Layer 12 of a small transformer language model trained on English Wikipedia (15 layers, counted from 0, width 96).
In attention head 0, each number of a token's query is one row of weights dot the token's vector x. The head spreads its attention over the tokens so far by the softmax of query dot key.

Query weights of the head. A number n stands for (n - 500) times 0.0015.
q0: 76 757 772 758 810 491 544 589 316 782 755 675 620 457 699 490 449 503 644 286 602 551 139 333 399 145 430 591 363 474 493 551 435 717 473 551 534 886 284 453 34 639 108 521 499 438 483 590 811 569 514 754 609 377 502 384 651 461 556 248 625 573 474 588 666 658 308 789 575 817 823 731 512 716 578 248 706 426 458 640 746 559 715 475 799 591 554 417 422 760 311 341 536 831 858 647
q1: 475 563 569 508 533 554 429 326 499 524 375 465 636 450 499 469 461 468 504 695 694 573 393 432 553 427 536 451 561 498 496 463 393 361 658 232 631 582 612 605 348 455 600 457 502 576 531 552 530 578 617 444 584 564 540 502 491 590 345 578 599 493 558 529 442 395 428 650 459 286 683 471 582 420 517 556 439 541 493 358 465 373 738 615 304 539 552 570 509 593 566 406 408 355 738 558
q2: 358 612 582 571 582 224 516 453 318 262 565 543 440 625 307 684 630 504 632 770 369 608 285 440 520 682 146 623 652 398 755 569 547 301 273 572 188 739 447 449 474 491 653 323 610 630 780 491 805 273 508 593 453 647 354 436 441 457 695 192 649 456 377 396 420 709 233 575 422 651 666 944 929 602 790 593 429 544 302 508 512 736 403 423 624 582 618 784 573 524 630 541 339 465 725 350
q3: 570 553 592 541 537 472 598 432 535 506 513 446 532 496 459 520 568 412 548 436 547 474 467 524 385 552 565 466 511 361 482 497 554 409 377 496 513 558 641 532 532 463 379 604 403 466 526 226 710 416 365 553 462 482 470 367 496 423 410 495 547 389 340 554 662 532 503 429 391 476 348 461 565 421 553 620 403 481 543 610 494 459 502 434 457 214 501 577 494 587 449 526 588 390 575 398
q4: 410 512 462 500 508 591 389 482 600 396 545 493 536 581 490 373 546 662 515 437 474 358 578 402 587 465 491 421 543 461 695 502 460 351 458 480 507 473 501 617 430 467 407 480 385 526 552 487 788 491 503 395 560 477 468 453 415 407 419 603 643 452 535 516 444 405 482 429 429 483 446 522 581 447 576 558 207 639 516 541 404 491 404 553 413 472 348 551 543 500 458 537 565 390 494 529
q5: 581 615 441 509 324 497 356 552 429 618 369 565 375 505 582 626 403 482 385 496 472 458 467 516 458 503 467 456 453 480 620 468 571 420 434 508 516 518 294 458 603 522 476 545 352 517 444 571 580 473 663 537 383 570 433 494 536 521 553 522 488 541 357 515 414 515 566 592 626 532 613 378 401 446 475 530 583 407 528 449 495 468 468 589 578 547 469 372 539 420 476 446 612 546 547 401
q6: 470 254 571 475 662 575 582 554 611 553 459 517 442 601 470 298 593 581 542 413 542 454 578 486 577 629 507 436 432 434 553 409 441 586 514 437 527 580 550 498 506 408 542 613 587 487 475 448 531 631 447 414 620 356 487 524 484 533 434 569 435 392 659 604 458 457 489 388 431 396 538 693 398 517 659 605 382 506 472 530 401 677 459 586 456 445 516 542 540 600 468 439 472 451 334 421
q7: 533 760 488 478 746 693 724 480 478 630 655 506 425 619 516 480 603 567 489 568 474 608 658 481 369 468 794 583 320 515 596 365 428 502 409 512 553 419 539 606 375 584 349 437 499 613 399 382 513 418 356 508 431 358 529 435 498 498 507 363 380 487 553 390 478 435 369 400 609 373 352 481 396 385 477 539 477 510 567 453 626 338 579 476 590 533 569 504 540 471 475 459 534 454 505 642
q8: 411 486 595 549 676 600 426 668 578 517 689 308 583 404 629 605 313 496 362 588 724 311 571 449 472 545 511 386 328 414 480 513 476 480 553 322 457 467 365 349 636 506 426 457 681 510 668 543 565 503 633 421 396 503 496 406 468 480 597 515 285 650 497 672 404 444 545 524 593 572 759 571 576 560 667 607 489 474 583 537 399 412 408 588 415 441 442 572 542 465 436 442 497 637 391 428
q9: 617 815 539 474 454 550 511 427 494 203 542 396 553 530 526 527 371 356 529 535 557 660 482 530 469 479 579 603 542 583 546 423 440 373 422 522 357 405 548 387 312 512 441 453 558 496 504 425 593 417 449 418 551 390 414 509 529 464 482 527 447 480 407 462 366 481 305 577 532 602 541 569 662 537 489 535 485 402 500 500 617 406 541 534 558 472 386 419 696 336 540 394 628 679 548 560
q10: 537 501 280 546 192 507 421 474 421 641 262 457 463 597 323 513 445 225 482 530 456 626 399 408 465 559 476 365 565 611 461 390 525 545 300 672 431 326 577 453 510 519 642 574 283 571 458 493 368 529 551 658 425 625 624 532 456 375 626 466 595 547 420 395 509 568 470 578 376 601 549 368 633 534 465 490 629 628 498 415 496 625 526 486 566 497 233 572 353 441 723 606 489 510 417 589
q11: 530 503 572 474 493 483 478 475 638 485 565 491 465 469 306 552 407 374 387 649 632 473 650 476 368 478 479 511 545 543 451 489 561 439 490 533 461 391 491 528 526 350 541 458 687 565 492 465 382 566 541 397 397 503 594 409 388 512 402 281 473 569 539 593 370 305 508 396 528 476 530 517 308 572 665 596 453 490 450 553 400 625 603 517 567 494 477 543 426 597 414 583 603 332 439 460
q12: 625 455 559 505 620 514 538 587 666 509 599 478 478 493 502 434 559 450 620 407 533 478 502 515 484 568 438 599 473 393 438 452 388 596 385 520 663 490 488 526 426 563 495 550 611 409 449 455 545 418 512 558 618 373 593 422 516 383 520 519 466 481 524 552 430 485 585 488 520 445 555 538 599 590 601 455 396 546 568 554 546 596 562 571 542 471 427 473 523 604 432 359 512 651 391 406
q13: 477 519 624 378 560 438 487 450 581 704 375 442 451 411 497 570 482 279 465 461 505 412 648 496 464 581 547 493 508 542 540 573 482 521 464 428 329 610 515 543 517 425 511 572 523 593 567 557 506 498 407 470 590 458 612 335 534 623 623 584 483 586 629 508 578 439 549 455 440 354 613 562 539 539 667 657 455 559 650 589 499 521 475 493 597 387 464 511 460 556 584 606 553 614 429 433
q14: 641 293 631 514 444 527 320 379 644 691 300 427 467 400 348 517 607 448 556 663 434 485 560 634 522 518 428 316 474 402 626 543 431 458 410 501 551 364 418 386 684 511 493 657 446 503 495 507 481 574 497 418 497 417 498 406 499 470 387 465 452 437 645 510 532 480 506 497 404 479 524 527 495 405 495 620 522 495 503 483 428 513 527 537 454 465 420 513 427 605 504 484 520 492 313 375
q15: 671 596 405 705 408 341 336 534 422 494 348 604 429 538 555 543 545 538 463 505 474 384 558 294 502 527 460 378 517 489 255 536 655 431 509 506 616 570 663 507 479 582 511 423 594 392 524 611 517 455 539 509 520 532 519 468 565 378 697 567 321 399 491 527 519 454 503 425 538 619 571 370 460 505 659 461 409 483 453 658 421 646 485 502 577 385 410 382 510 418 444 410 491 580 400 458
q16: 507 10 370 485 162 406 498 492 708 581 321 698 457 509 352 228 532 513 524 652 577 331 621 644 171 530 552 314 442 439 637 380 570 311 264 501 720 277 301 464 627 621 711 437 609 760 717 222 99 676 595 474 440 479 676 589 173 612 65 339 513 663 352 506 579 253 516 607 819 773 259 384 206 489 89 515 662 493 415 724 544 331 652 355 300 324 270 728 612 119 543 453 459 397 327 223
q17: 700 373 761 548 497 526 455 528 758 540 420 582 357 325 471 545 469 230 587 613 875 600 494 338 339 396 872 520 452 421 535 443 546 373 545 462 584 314 527 685 635 476 294 531 756 473 543 631 472 406 616 419 285 394 460 438 670 493 660 323 507 697 547 796 465 534 423 713 525 468 354 500 611 752 648 755 522 416 418 366 633 637 372 380 341 264 250 582 804 336 513 320 579 699 614 606
q18: 419 522 555 448 705 540 391 428 646 462 574 618 355 628 512 401 424 494 529 513 580 453 593 443 395 412 589 528 440 494 315 597 371 399 473 449 525 522 475 526 517 361 403 454 485 212 287 377 550 309 312 558 587 417 428 334 714 762 504 557 585 456 479 510 474 470 473 629 498 394 460 601 497 415 573 476 462 518 526 376 378 467 502 399 593 545 514 639 466 577 398 556 462 491 681 617
q19: 502 589 502 457 396 497 487 475 446 576 348 600 350 599 460 619 519 520 557 600 439 505 503 604 363 537 514 518 536 677 456 533 514 526 474 607 505 522 456 443 568 481 407 432 582 478 453 518 305 436 408 663 511 497 488 321 617 553 556 509 475 511 433 326 437 527 327 483 647 453 598 509 421 538 517 481 599 389 554 504 601 526 579 460 566 623 609 379 581 512 537 495 481 576 486 555
q20: 514 505 362 576 488 336 363 389 457 519 248 461 457 488 510 493 492 535 338 412 643 553 457 504 413 525 422 558 445 562 459 546 546 334 486 526 458 544 512 419 515 476 495 530 495 530 471 542 452 514 519 472 466 542 576 438 430 527 608 586 473 500 469 521 454 517 469 486 484 436 523 363 534 569 505 431 594 546 434 594 601 510 338 550 418 397 325 274 382 405 491 361 572 645 481 422
q21: 468 571 465 461 343 356 549 581 486 417 433 683 564 576 500 640 444 543 527 541 370 328 608 485 428 453 500 574 526 514 421 501 543 410 523 463 607 400 449 528 552 466 491 438 549 623 415 590 414 637 408 465 503 696 431 467 473 541 494 457 531 601 437 285 443 412 528 576 590 591 559 467 579 440 462 482 573 396 512 413 539 425 442 508 559 603 595 556 359 500 420 551 403 518 555 556
q22: 440 457 498 550 400 474 330 483 576 497 379 373 542 380 624 599 591 443 442 478 525 552 389 451 527 534 411 567 648 389 583 589 495 438 461 451 535 387 471 412 573 413 545 506 535 515 389 624 603 479 604 486 409 484 595 574 380 500 545 689 568 599 482 572 499 602 495 539 424 502 389 444 604 628 571 533 432 483 619 586 391 661 449 606 416 367 388 256 509 415 577 429 574 532 474 487
q23: 587 336 597 485 591 411 422 491 574 385 325 447 487 514 492 383 511 416 436 409 668 497 482 513 517 585 445 579 493 601 499 412 485 557 532 480 441 617 537 329 473 396 588 558 669 554 504 451 532 611 432 364 533 517 552 541 504 463 477 525 580 446 513 611 473 479 453 503 541 451 579 685 413 603 552 513 445 470 538 580 488 586 480 598 438 375 549 350 614 533 473 380 507 685 437 433
q24: 471 394 454 423 492 344 543 480 465 417 454 533 496 592 410 501 640 495 479 467 504 461 460 485 498 628 459 575 480 419 537 387 497 413 390 564 345 541 477 363 540 495 513 481 463 535 517 492 467 558 400 452 623 553 458 567 457 441 367 555 642 384 500 406 378 451 372 590 455 585 551 618 573 572 729 493 479 553 479 536 662 667 577 615 435 436 377 497 520 544 549 543 516 506 484 443
q25: 524 413 495 433 476 493 429 579 593 386 436 408 537 455 406 509 458 443 449 334 650 466 413 494 501 583 509 466 560 375 596 482 452 616 616 436 412 480 555 305 438 361 561 466 680 481 552 466 547 594 452 494 643 494 392 475 649 517 479 631 541 493 604 540 453 440 501 590 534 439 680 610 606 598 732 558 449 411 468 511 502 555 500 620 572 491 400 507 641 445 584 433 501 603 488 483
q26: 453 798 520 567 500 327 568 527 488 679 542 455 511 445 583 576 369 493 530 419 427 492 446 320 466 199 548 502 477 449 629 637 450 422 430 727 383 523 433 570 500 428 509 559 415 424 454 625 598 419 535 642 368 409 477 552 672 287 559 468 515 519 650 568 514 577 421 674 438 631 556 555 450 587 563 622 526 547 548 328 424 415 487 612 338 382 448 483 354 440 391 573 596 678 523 619
q27: 575 436 508 546 536 467 510 387 555 556 556 644 436 559 633 446 545 560 557 459 475 474 680 480 539 517 502 489 467 519 511 676 560 256 474 515 472 525 331 495 751 493 489 505 536 507 545 488 463 607 524 390 575 403 438 480 395 547 477 500 308 485 414 520 412 471 451 482 604 571 527 521 323 483 503 616 611 515 495 556 557 465 478 545 429 484 599 446 457 535 466 556 597 424 412 317
q28: 552 446 410 528 468 515 362 471 306 474 417 477 514 520 538 656 559 630 459 520 574 490 492 592 488 396 549 573 433 536 439 416 703 365 444 432 509 589 458 540 524 404 331 533 474 413 496 559 560 484 685 386 438 549 522 395 520 450 469 603 520 572 425 509 505 476 470 505 637 481 641 445 506 366 579 450 447 548 559 566 562 428 375 486 511 550 557 419 489 533 417 360 461 451 578 533
q29: 525 749 526 448 626 442 467 562 469 586 651 520 495 646 433 461 593 684 469 541 597 418 406 545 546 472 392 535 539 318 468 564 494 565 462 306 391 508 558 482 610 535 417 545 633 440 509 580 560 553 582 598 450 595 388 417 566 583 688 505 657 486 627 314 387 464 458 563 583 468 566 723 531 452 646 376 546 462 413 540 517 628 408 480 584 482 694 526 540 725 388 593 417 773 330 563
q30: 448 548 509 400 411 454 514 462 532 455 403 519 529 417 354 535 573 690 413 654 595 472 529 420 413 583 665 589 543 387 436 467 511 324 595 537 577 427 559 586 520 613 459 383 526 616 404 615 524 412 395 318 451 388 480 610 482 663 458 386 560 376 403 560 561 625 655 442 408 376 416 496 499 478 458 603 464 386 481 432 494 371 424 478 541 381 478 603 412 416 536 345 473 330 605 480
q31: 494 360 571 491 564 511 619 467 618 532 462 661 344 512 381 552 583 378 627 514 453 546 563 615 497 540 516 535 342 582 475 576 453 558 329 663 456 640 644 554 517 479 590 588 333 471 460 554 532 472 393 557 662 492 583 520 549 571 612 521 421 496 577 432 407 461 448 461 388 395 451 626 552 511 627 548 656 546 549 488 505 442 684 565 530 386 401 553 422 511 437 601 380 620 387 465

Each question shows a short text with each token's key, already scaled and adjusted for position as the last token sees it. A number n stands for (n - 500) times 0.0032.

Then comes the last token's vector x. A number n stands for (n - 500) times 0.01.

0 " –": 500 503 497 492 504 471 574 498 496 475 436 626 643 534 587 458 500 502 482 472 474 522 460 659 512 875 389 457 400 466 527 434
1 " |": 500 501 499 506 494 468 566 502 499 494 511 641 657 533 626 461 500 502 489 482 500 528 474 629 498 846 417 415 414 454 524 398
2 " –": 500 502 501 492 514 463 556 499 472 465 420 618 637 550 557 444 501 501 477 463 485 521 460 700 524 908 394 473 421 469 534 447
3 " |": 500 496 500 510 495 461 564 500 496 493 500 637 668 533 633 461 501 502 491 486 498 526 477 626 494 845 414 414 424 453 518 401
4 " –": 500 499 505 500 517 460 555 496 470 461 409 615 642 554 555 443 500 502 486 457 488 517 460 707 526 907 393 478 425 467 533 460
5 " |": 500 495 502 512 497 456 564 498 495 490 494 634 673 535 635 460 499 499 494 493 496 522 480 622 492 843 412 414 427 453 514 402
x: 520 406 414 538 583 480 341 687 629 395 395 223 554 555 485 439 594 434 490 415 587 482 425 401 488 610 536 559 396 536 587 497 414 536 564 441 599 629 477 434 472 395 661 486 478 522 550 343 430 375 486 293 417 503 575 543 715 524 474 530 675 400 574 701 423 457 618 652 554 410 438 596 477 588 655 314 528 435 547 561 537 514 645 560 435 217 419 358 537 428 440 478 577 494 548 299
Which token does the last token look at most, and with what share of its attention? 4 " –", with about 40%

0 "m": 500 498 497 510 529 488 550 489 545 516 531 604 571 602 741 516 501 499 500 504 491 500 495 568 461 628 365 419 406 399 519 384
1 "ings": 500 507 497 500 516 491 549 498 528 481 494 617 533 567 731 535 499 500 494 487 488 500 457 637 490 824 381 450 410 451 554 416
2 " H": 500 512 498 503 520 474 532 496 513 507 535 593 513 620 725 509 501 498 498 488 513 550 486 633 451 592 432 522 432 365 550 411
3 "S": 500 520 500 494 507 457 517 519 519 453 579 611 328 603 751 557 499 507 500 485 576 532 484 617 489 648 470 470 553 462 438 449
4 " |": 500 496 501 515 488 469 568 494 498 481 553 665 632 579 629 456 500 501 484 504 505 523 478 636 501 832 414 418 377 453 522 344
5 "\n": 500 494 501 504 450 441 600 511 518 470 517 602 548 496 569 440 498 500 485 470 534 592 480 755 396 885 467 401 444 462 595 449
x: 548 544 431 457 599 391 308 625 632 473 388 275 590 609 387 307 412 385 430 314 646 557 441 396 479 426 463 427 585 434 416 328 531 619 528 537 554 654 484 430 324 471 613 369 515 600 602 380 462 461 612 443 352 556 607 505 678 462 401 408 614 380 479 587 511 559 559 573 614 396 497 569 434 523 499 509 447 425 546 474 349 551 619 623 470 313 475 325 597 530 342 397 581 564 398 325
Which token does the last token look at most? 5 "\n"

0 " ": 500 494 498 514 532 570 548 531 458 464 368 497 575 530 640 517 499 502 476 487 462 559 462 488 440 642 370 512 609 499 456 649
1 " |": 500 500 500 513 504 483 563 498 494 497 506 654 662 552 610 448 500 503 489 492 501 528 472 617 501 854 406 407 401 450 514 360
2 " 7": 500 520 503 488 592 439 501 516 488 486 483 592 501 581 709 444 499 499 490 451 533 574 447 702 422 804 456 483 526 477 472 505
3 " |": 500 497 504 511 502 445 550 498 471 496 451 658 672 572 661 408 501 501 495 481 505 530 485 596 548 772 420 392 492 481 446 446
4 " 1": 500 505 506 499 577 452 526 510 469 479 428 609 523 567 678 438 500 506 495 441 542 570 454 684 494 796 486 406 564 474 489 544
5 " |": 500 495 503 517 501 418 552 486 463 520 422 639 704 634 647 430 498 499 510 473 516 509 498 592 569 685 445 389 538 493 438 439
x: 583 405 372 458 570 300 405 610 553 405 440 330 478 462 420 497 598 478 454 401 597 409 486 373 450 556 594 615 337 570 644 497 546 452 444 364 491 571 646 452 496 438 612 458 512 548 600 398 535 556 374 301 494 575 515 422 803 411 355 515 643 433 605 525 450 495 603 584 425 276 499 637 472 688 669 411 436 407 530 487 665 460 545 450 526 273 585 448 470 477 558 490 632 573 440 304
Which token does the last token look at most? 4 " 1"

0 "e": 500 503 498 496 504 489 531 493 526 498 505 561 526 575 664 520 500 498 494 486 509 508 474 583 490 687 421 522 450 439 531 418
1 "on": 500 503 498 496 500 489 529 489 520 498 510 546 539 595 673 507 500 499 496 501 492 508 472 566 489 659 427 508 439 430 535 426
2 " is": 500 503 501 505 506 517 535 528 523 455 482 592 573 546 567 536 499 501 488 489 493 513 470 583 516 792 418 402 408 495 548 483
3 " re": 500 509 502 488 510 493 566 530 519 491 494 574 548 538 642 515 501 501 492 458 507 532 472 542 455 593 454 405 438 438 583 543
4 "in": 500 502 497 487 505 448 579 498 519 517 438 589 535 496 602 512 500 501 497 445 456 510 470 604 502 630 427 409 418 440 534 541
5 "st": 500 501 500 505 514 477 559 499 504 501 462 582 545 509 657 548 503 501 490 473 483 484 479 594 523 601 434 405 488 454 531 509
x: 563 366 398 538 522 542 420 448 717 459 478 540 554 504 566 478 484 550 262 618 577 245 394 642 373 544 534 453 400 477 516 486 639 644 543 437 774 477 502 468 421 417 573 415 408 607 603 389 406 557 477 445 393 451 723 606 448 516 385 425 486 387 548 586 482 597 759 688 441 417 379 344 363 311 512 565 525 381 503 514 427 489 527 439 579 658 384 499 555 416 521 449 538 515 462 372
Which token does the last token look at most? 3 " re"

0 " t": 500 500 500 499 512 509 521 511 527 503 467 565 544 545 683 564 500 496 502 491 476 503 470 511 487 522 385 464 436 428 473 545
1 "ells": 500 500 500 498 522 496 529 511 500 443 476 585 562 533 622 521 500 500 494 484 480 515 455 607 490 807 440 373 420 489 533 505
2 " their": 500 505 499 486 496 461 584 493 568 508 501 594 518 491 644 545 500 502 494 466 489 521 451 614 491 683 446 497 451 450 535 469
3 " father": 500 500 498 499 512 491 560 515 539 503 476 546 546 541 717 513 500 500 492 481 462 494 464 565 480 692 478 530 451 461 562 503
4 " about": 500 500 505 496 529 486 580 501 541 468 448 555 501 566 624 531 500 503 491 448 489 530 446 617 519 762 466 455 412 475 542 505
5 " the": 500 495 502 503 512 468 575 479 544 508 482 592 539 530 656 518 500 500 493 475 489 520 466 604 475 648 438 527 445 437 524 441
x: 498 365 478 460 594 457 335 582 644 518 388 379 575 552 337 428 602 531 457 555 566 544 457 413 476 678 618 293 516 313 497 430 328 528 610 451 661 546 502 452 601 443 576 424 541 528 475 455 385 472 517 336 450 499 568 533 594 447 503 486 552 457 568 595 442 481 521 578 516 395 402 572 468 471 983 372 512 411 515 528 430 550 486 523 431 305 303 618 521 385 517 493 484 316 503 390
Which token does the last token look at most, and with what share of its attention? 4 " about", with about 40%

0 " |": 500 503 498 498 494 478 551 502 501 504 520 605 598 531 581 474 500 500 491 483 509 522 479 610 502 753 447 450 442 463 523 427
1 "\n": 500 503 498 493 482 480 568 514 518 493 517 574 538 499 571 467 501 501 492 479 528 552 480 652 438 753 473 447 460 481 565 484
2 "|": 500 498 498 509 489 455 592 493 513 500 554 596 567 424 530 478 499 503 496 491 516 508 499 607 501 708 470 415 480 475 540 401
3 " 42": 500 508 499 503 554 477 533 521 464 495 481 550 446 398 559 490 499 504 493 483 528 549 491 627 472 690 513 441 639 471 532 470
4 " |": 500 491 498 512 506 491 573 490 472 505 502 589 531 398 539 452 500 498 501 527 496 497 511 538 558 594 506 348 570 483 530 390
5 " T": 500 500 499 505 524 472 528 504 483 515 539 535 493 563 616 490 499 503 502 521 516 505 497 575 530 611 489 393 534 405 537 445
x: 655 419 414 471 443 420 326 503 422 437 340 395 599 625 351 551 567 202 294 675 498 465 503 516 425 551 520 532 422 427 434 419 619 483 782 423 461 444 499 466 490 490 511 354 453 569 488 488 364 467 628 358 522 435 457 509 456 497 110 499 524 472 480 580 506 540 494 491 512 420 470 409 404 460 426 608 495 443 495 481 544 561 595 526 581 396 512 556 487 398 618 342 526 330 540 258
Which token does the last token look at most? 5 " T"

0 " |": 500 504 498 497 492 472 565 503 501 505 525 634 624 539 603 467 500 500 489 478 511 528 473 640 503 822 432 437 427 453 529 408
1 " ": 500 503 499 485 506 499 532 538 444 486 446 548 538 602 601 499 500 496 463 460 519 553 455 669 465 762 446 455 469 452 539 590
2 " |": 500 495 500 513 504 475 545 507 495 506 456 615 700 567 606 465 502 503 501 494 498 513 486 593 486 775 430 409 436 466 486 421
3 " –": 500 504 503 493 546 459 543 507 473 463 353 593 641 578 534 457 501 501 490 458 473 503 456 694 526 828 404 474 487 484 530 499
4 " |": 500 492 501 512 511 461 534 512 495 487 455 601 689 563 633 467 499 499 500 505 489 514 483 583 474 778 420 403 460 469 505 419
5 " –": 500 499 506 501 522 462 538 501 469 464 372 582 654 578 537 446 499 501 497 457 477 501 463 686 526 824 405 484 429 477 515 531
x: 539 484 342 472 521 324 331 532 604 485 286 411 490 670 459 502 538 455 397 460 618 409 526 525 322 591 625 508 328 462 555 464 483 405 560 514 551 575 543 464 366 496 586 452 656 569 645 433 450 495 527 392 481 519 499 605 628 579 518 465 678 428 519 663 433 364 583 698 671 539 530 691 547 551 661 369 531 301 506 494 516 359 632 543 591 252 336 469 525 465 525 367 560 606 460 344
Which token does the last token look at most? 3 " –"

0 "S": 500 506 496 500 495 481 552 507 522 502 551 630 507 540 699 537 501 497 494 483 517 501 473 637 491 710 433 453 440 422 537 407
1 " |": 500 504 498 506 485 479 570 498 506 498 543 651 610 543 616 471 499 501 486 484 512 528 477 637 504 819 429 433 405 445 528 369
2 "\n": 500 502 498 493 468 463 592 518 522 478 515 598 533 503 593 453 502 503 489 469 543 580 478 717 409 845 463 423 455 462 585 457
3 "|": 500 495 498 514 484 434 629 487 515 498 564 635 594 391 544 468 500 503 491 489 519 510 504 643 504 778 462 377 486 462 550 367
4 " 50": 500 507 498 508 575 464 552 528 477 500 436 614 427 345 593 507 500 510 502 474 542 564 492 645 454 726 514 433 690 451 515 454
5 " |": 500 493 497 511 508 488 595 484 467 502 494 632 530 354 571 451 499 495 500 546 493 502 513 546 575 645 495 300 619 465 550 353
x: 505 406 329 447 557 392 338 577 420 261 510 204 587 497 474 536 692 662 311 410 646 592 426 419 446 657 569 533 436 311 604 414 507 483 555 404 563 485 587 515 646 539 604 493 512 568 532 379 442 499 471 253 420 504 513 639 633 452 310 495 723 466 430 660 530 559 554 642 510 374 574 493 553 517 641 425 445 394 568 463 475 523 540 480 588 381 552 481 463 450 468 456 514 407 612 406
Which two tokens does the last token look at most, in order? 3 "|", 5 " |"

0 " allow": 500 495 498 499 530 508 577 541 577 481 552 597 531 507 695 540 501 502 505 500 444 510 459 604 525 708 438 369 385 425 561 422
1 "ing": 500 499 499 483 522 496 570 503 547 474 492 592 515 557 688 539 500 504 493 471 463 522 427 637 544 827 438 387 368 467 566 455
2 " sch": 500 495 498 497 494 506 518 520 536 513 569 560 561 561 759 533 500 499 502 497 473 519 480 572 466 579 420 440 370 389 569 408
3 "ol": 500 498 495 501 512 472 562 517 497 537 403 582 609 591 697 487 500 496 495 491 460 508 490 582 486 520 470 446 314 385 452 456
4 "ars": 500 494 499 506 510 491 527 499 515 473 518 558 530 564 786 504 499 498 489 506 506 473 468 603 474 692 431 379 364 442 546 423
5 " to": 500 494 504 501 528 485 585 503 577 454 474 590 519 547 639 509 503 504 485 451 482 521 450 613 534 853 418 425 345 431 519 499
x: 454 431 499 485 589 562 340 615 464 528 378 415 514 643 486 431 397 473 428 596 618 447 509 479 392 615 612 214 562 461 555 487 388 580 588 478 741 572 521 379 460 338 513 559 559 620 570 379 460 485 491 437 438 430 503 625 770 534 447 569 611 508 631 635 517 420 521 593 629 326 409 484 470 494 729 453 495 533 621 455 507 483 595 686 504 378 298 676 488 571 348 624 603 409 576 435
Which token does the last token look at most? 5 " to"

0 " new": 500 507 500 465 503 479 551 522 539 495 414 604 487 561 737 547 500 494 499 460 490 516 456 553 538 656 430 552 492 429 510 487
1 "s": 500 503 500 490 521 490 521 509 530 497 445 590 523 542 769 553 501 501 505 487 492 505 470 583 512 651 420 483 457 446 553 437
2 " report": 500 506 498 484 505 502 535 510 553 477 491 639 520 474 715 559 500 499 507 470 460 512 461 578 521 712 428 460 471 423 504 462
3 "s": 500 494 500 510 507 515 531 504 514 473 481 614 534 516 712 544 499 501 484 504 486 485 461 613 493 761 419 397 423 461 521 468
4 " sc": 500 503 500 516 479 523 528 491 494 519 498 614 656 580 649 513 499 499 495 519 464 478 481 558 464 572 436 478 370 381 542 491
5 "ore": 500 498 500 497 561 436 588 503 544 485 436 556 521 513 657 556 499 502 504 440 475 505 439 670 587 851 466 452 485 514 459 513
x: 527 374 428 407 586 586 390 518 601 403 498 491 499 510 538 331 495 438 464 552 541 479 458 391 271 508 578 737 438 511 511 513 495 733 708 415 498 580 651 347 361 369 560 543 753 522 520 581 480 563 504 457 428 594 632 662 533 526 491 458 550 546 624 553 404 408 486 683 693 532 478 466 354 562 712 400 400 502 451 572 337 515 479 593 443 368 498 512 541 520 417 381 583 620 738 456
Which token does the last token look at most, and with what share of its attention? 5 "ore", with about 100%

0 "ie": 500 505 496 486 491 470 557 489 536 490 514 566 524 586 729 496 500 497 498 484 505 512 461 609 483 763 395 583 409 425 519 393
1 " S": 500 511 497 506 496 486 532 507 515 484 535 533 484 618 720 500 500 494 489 507 531 509 499 535 434 621 420 477 402 379 505 407
2 "ke": 500 499 496 499 525 471 517 484 541 498 536 510 517 659 730 535 502 498 521 503 502 483 500 503 505 587 395 536 440 395 526 382
3 "en": 500 498 496 487 505 448 506 500 528 468 505 521 465 661 725 520 500 501 511 498 514 520 469 570 466 678 407 500 424 418 572 365
4 " |": 500 495 501 511 497 477 546 501 504 463 516 629 630 554 629 451 500 500 485 507 505 516 483 601 484 828 400 427 366 452 523 363
5 " 6": 500 499 503 504 559 417 486 505 477 454 464 576 524 570 694 441 500 509 498 444 553 576 453 696 416 813 452 504 505 484 465 523
x: 593 350 428 414 702 426 443 549 533 438 414 514 540 786 360 399 523 467 391 523 563 530 550 386 473 398 603 569 374 430 565 321 575 421 418 483 437 587 397 417 480 440 516 448 492 621 545 432 448 365 524 295 514 634 553 618 488 519 375 518 500 445 516 487 331 505 578 710 568 349 454 499 474 426 776 480 432 408 483 507 491 610 563 574 478 225 406 443 578 601 449 512 602 530 474 215
Which token does the last token look at most? 5 " 6"

0 "on": 500 503 495 493 501 468 552 494 531 512 525 577 569 642 783 487 500 497 493 491 488 503 457 611 478 774 382 513 379 387 538 369
1 " res": 500 503 498 496 483 529 490 494 529 500 567 634 568 575 743 547 498 497 507 499 486 465 484 500 497 628 291 431 334 372 498 467
2 "ents": 500 497 500 493 513 486 546 503 510 446 473 593 563 599 731 542 498 502 490 468 485 509 426 669 500 965 375 347 339 479 520 540
3 " their": 500 509 499 486 493 441 627 483 604 511 510 645 518 519 743 568 500 505 488 441 477 523 427 656 499 775 404 511 426 423 533 474
4 " father": 500 501 498 501 526 489 591 524 564 508 472 567 560 578 843 521 499 501 483 465 446 486 446 591 476 789 462 557 432 435 587 513
5 ".": 500 497 505 513 493 490 610 483 516 468 571 666 583 500 651 444 504 497 461 506 501 528 461 684 446 799 380 478 340 478 591 472
x: 373 463 439 461 502 526 385 713 644 481 443 309 584 629 536 439 568 400 395 475 538 560 355 495 360 551 444 337 431 449 620 472 349 563 508 394 719 499 494 528 470 443 564 444 548 592 415 308 362 349 503 482 482 511 636 539 663 466 492 452 652 487 447 666 426 497 638 616 612 344 346 520 612 510 693 297 451 318 514 515 509 705 588 517 428 392 416 399 549 558 520 437 647 384 485 426
Which token does the last token look at most? 2 "ents"

0 "te": 500 505 497 487 498 483 540 483 535 495 488 559 476 571 712 533 500 497 495 483 506 508 469 577 511 675 398 563 456 430 509 420
1 ",": 500 504 496 495 490 482 580 486 513 492 493 609 567 545 617 494 499 502 480 470 486 516 462 625 508 788 413 490 402 467 529 440
2 " N": 500 511 498 500 515 452 537 514 497 509 507 568 498 599 699 501 500 499 502 485 531 515 482 591 460 658 445 425 450 400 480 469
3 "C": 500 507 500 493 517 469 523 503 488 484 556 574 421 615 731 502 499 503 491 478 542 535 470 604 538 666 478 476 509 446 479 461
4 " |": 500 493 500 512 491 477 525 502 476 480 529 614 621 619 590 416 499 499 492 522 503 504 491 557 514 732 421 419 403 490 496 359
5 " North": 500 498 503 500 532 420 556 499 455 523 485 565 527 665 661 486 502 509 506 439 516 510 480 595 553 699 441 524 420 438 546 453
x: 780 539 395 539 526 562 433 536 570 450 366 338 440 489 480 467 442 534 520 490 519 430 543 525 372 662 510 319 329 429 513 606 431 520 461 601 533 392 492 542 401 328 539 233 610 656 463 459 300 554 609 228 511 423 470 539 462 504 392 537 525 438 593 428 379 624 635 616 568 397 434 516 456 586 616 608 356 516 477 439 526 600 474 561 648 230 459 633 513 450 587 430 590 459 494 367
Which token does the last token look at most? 1 ","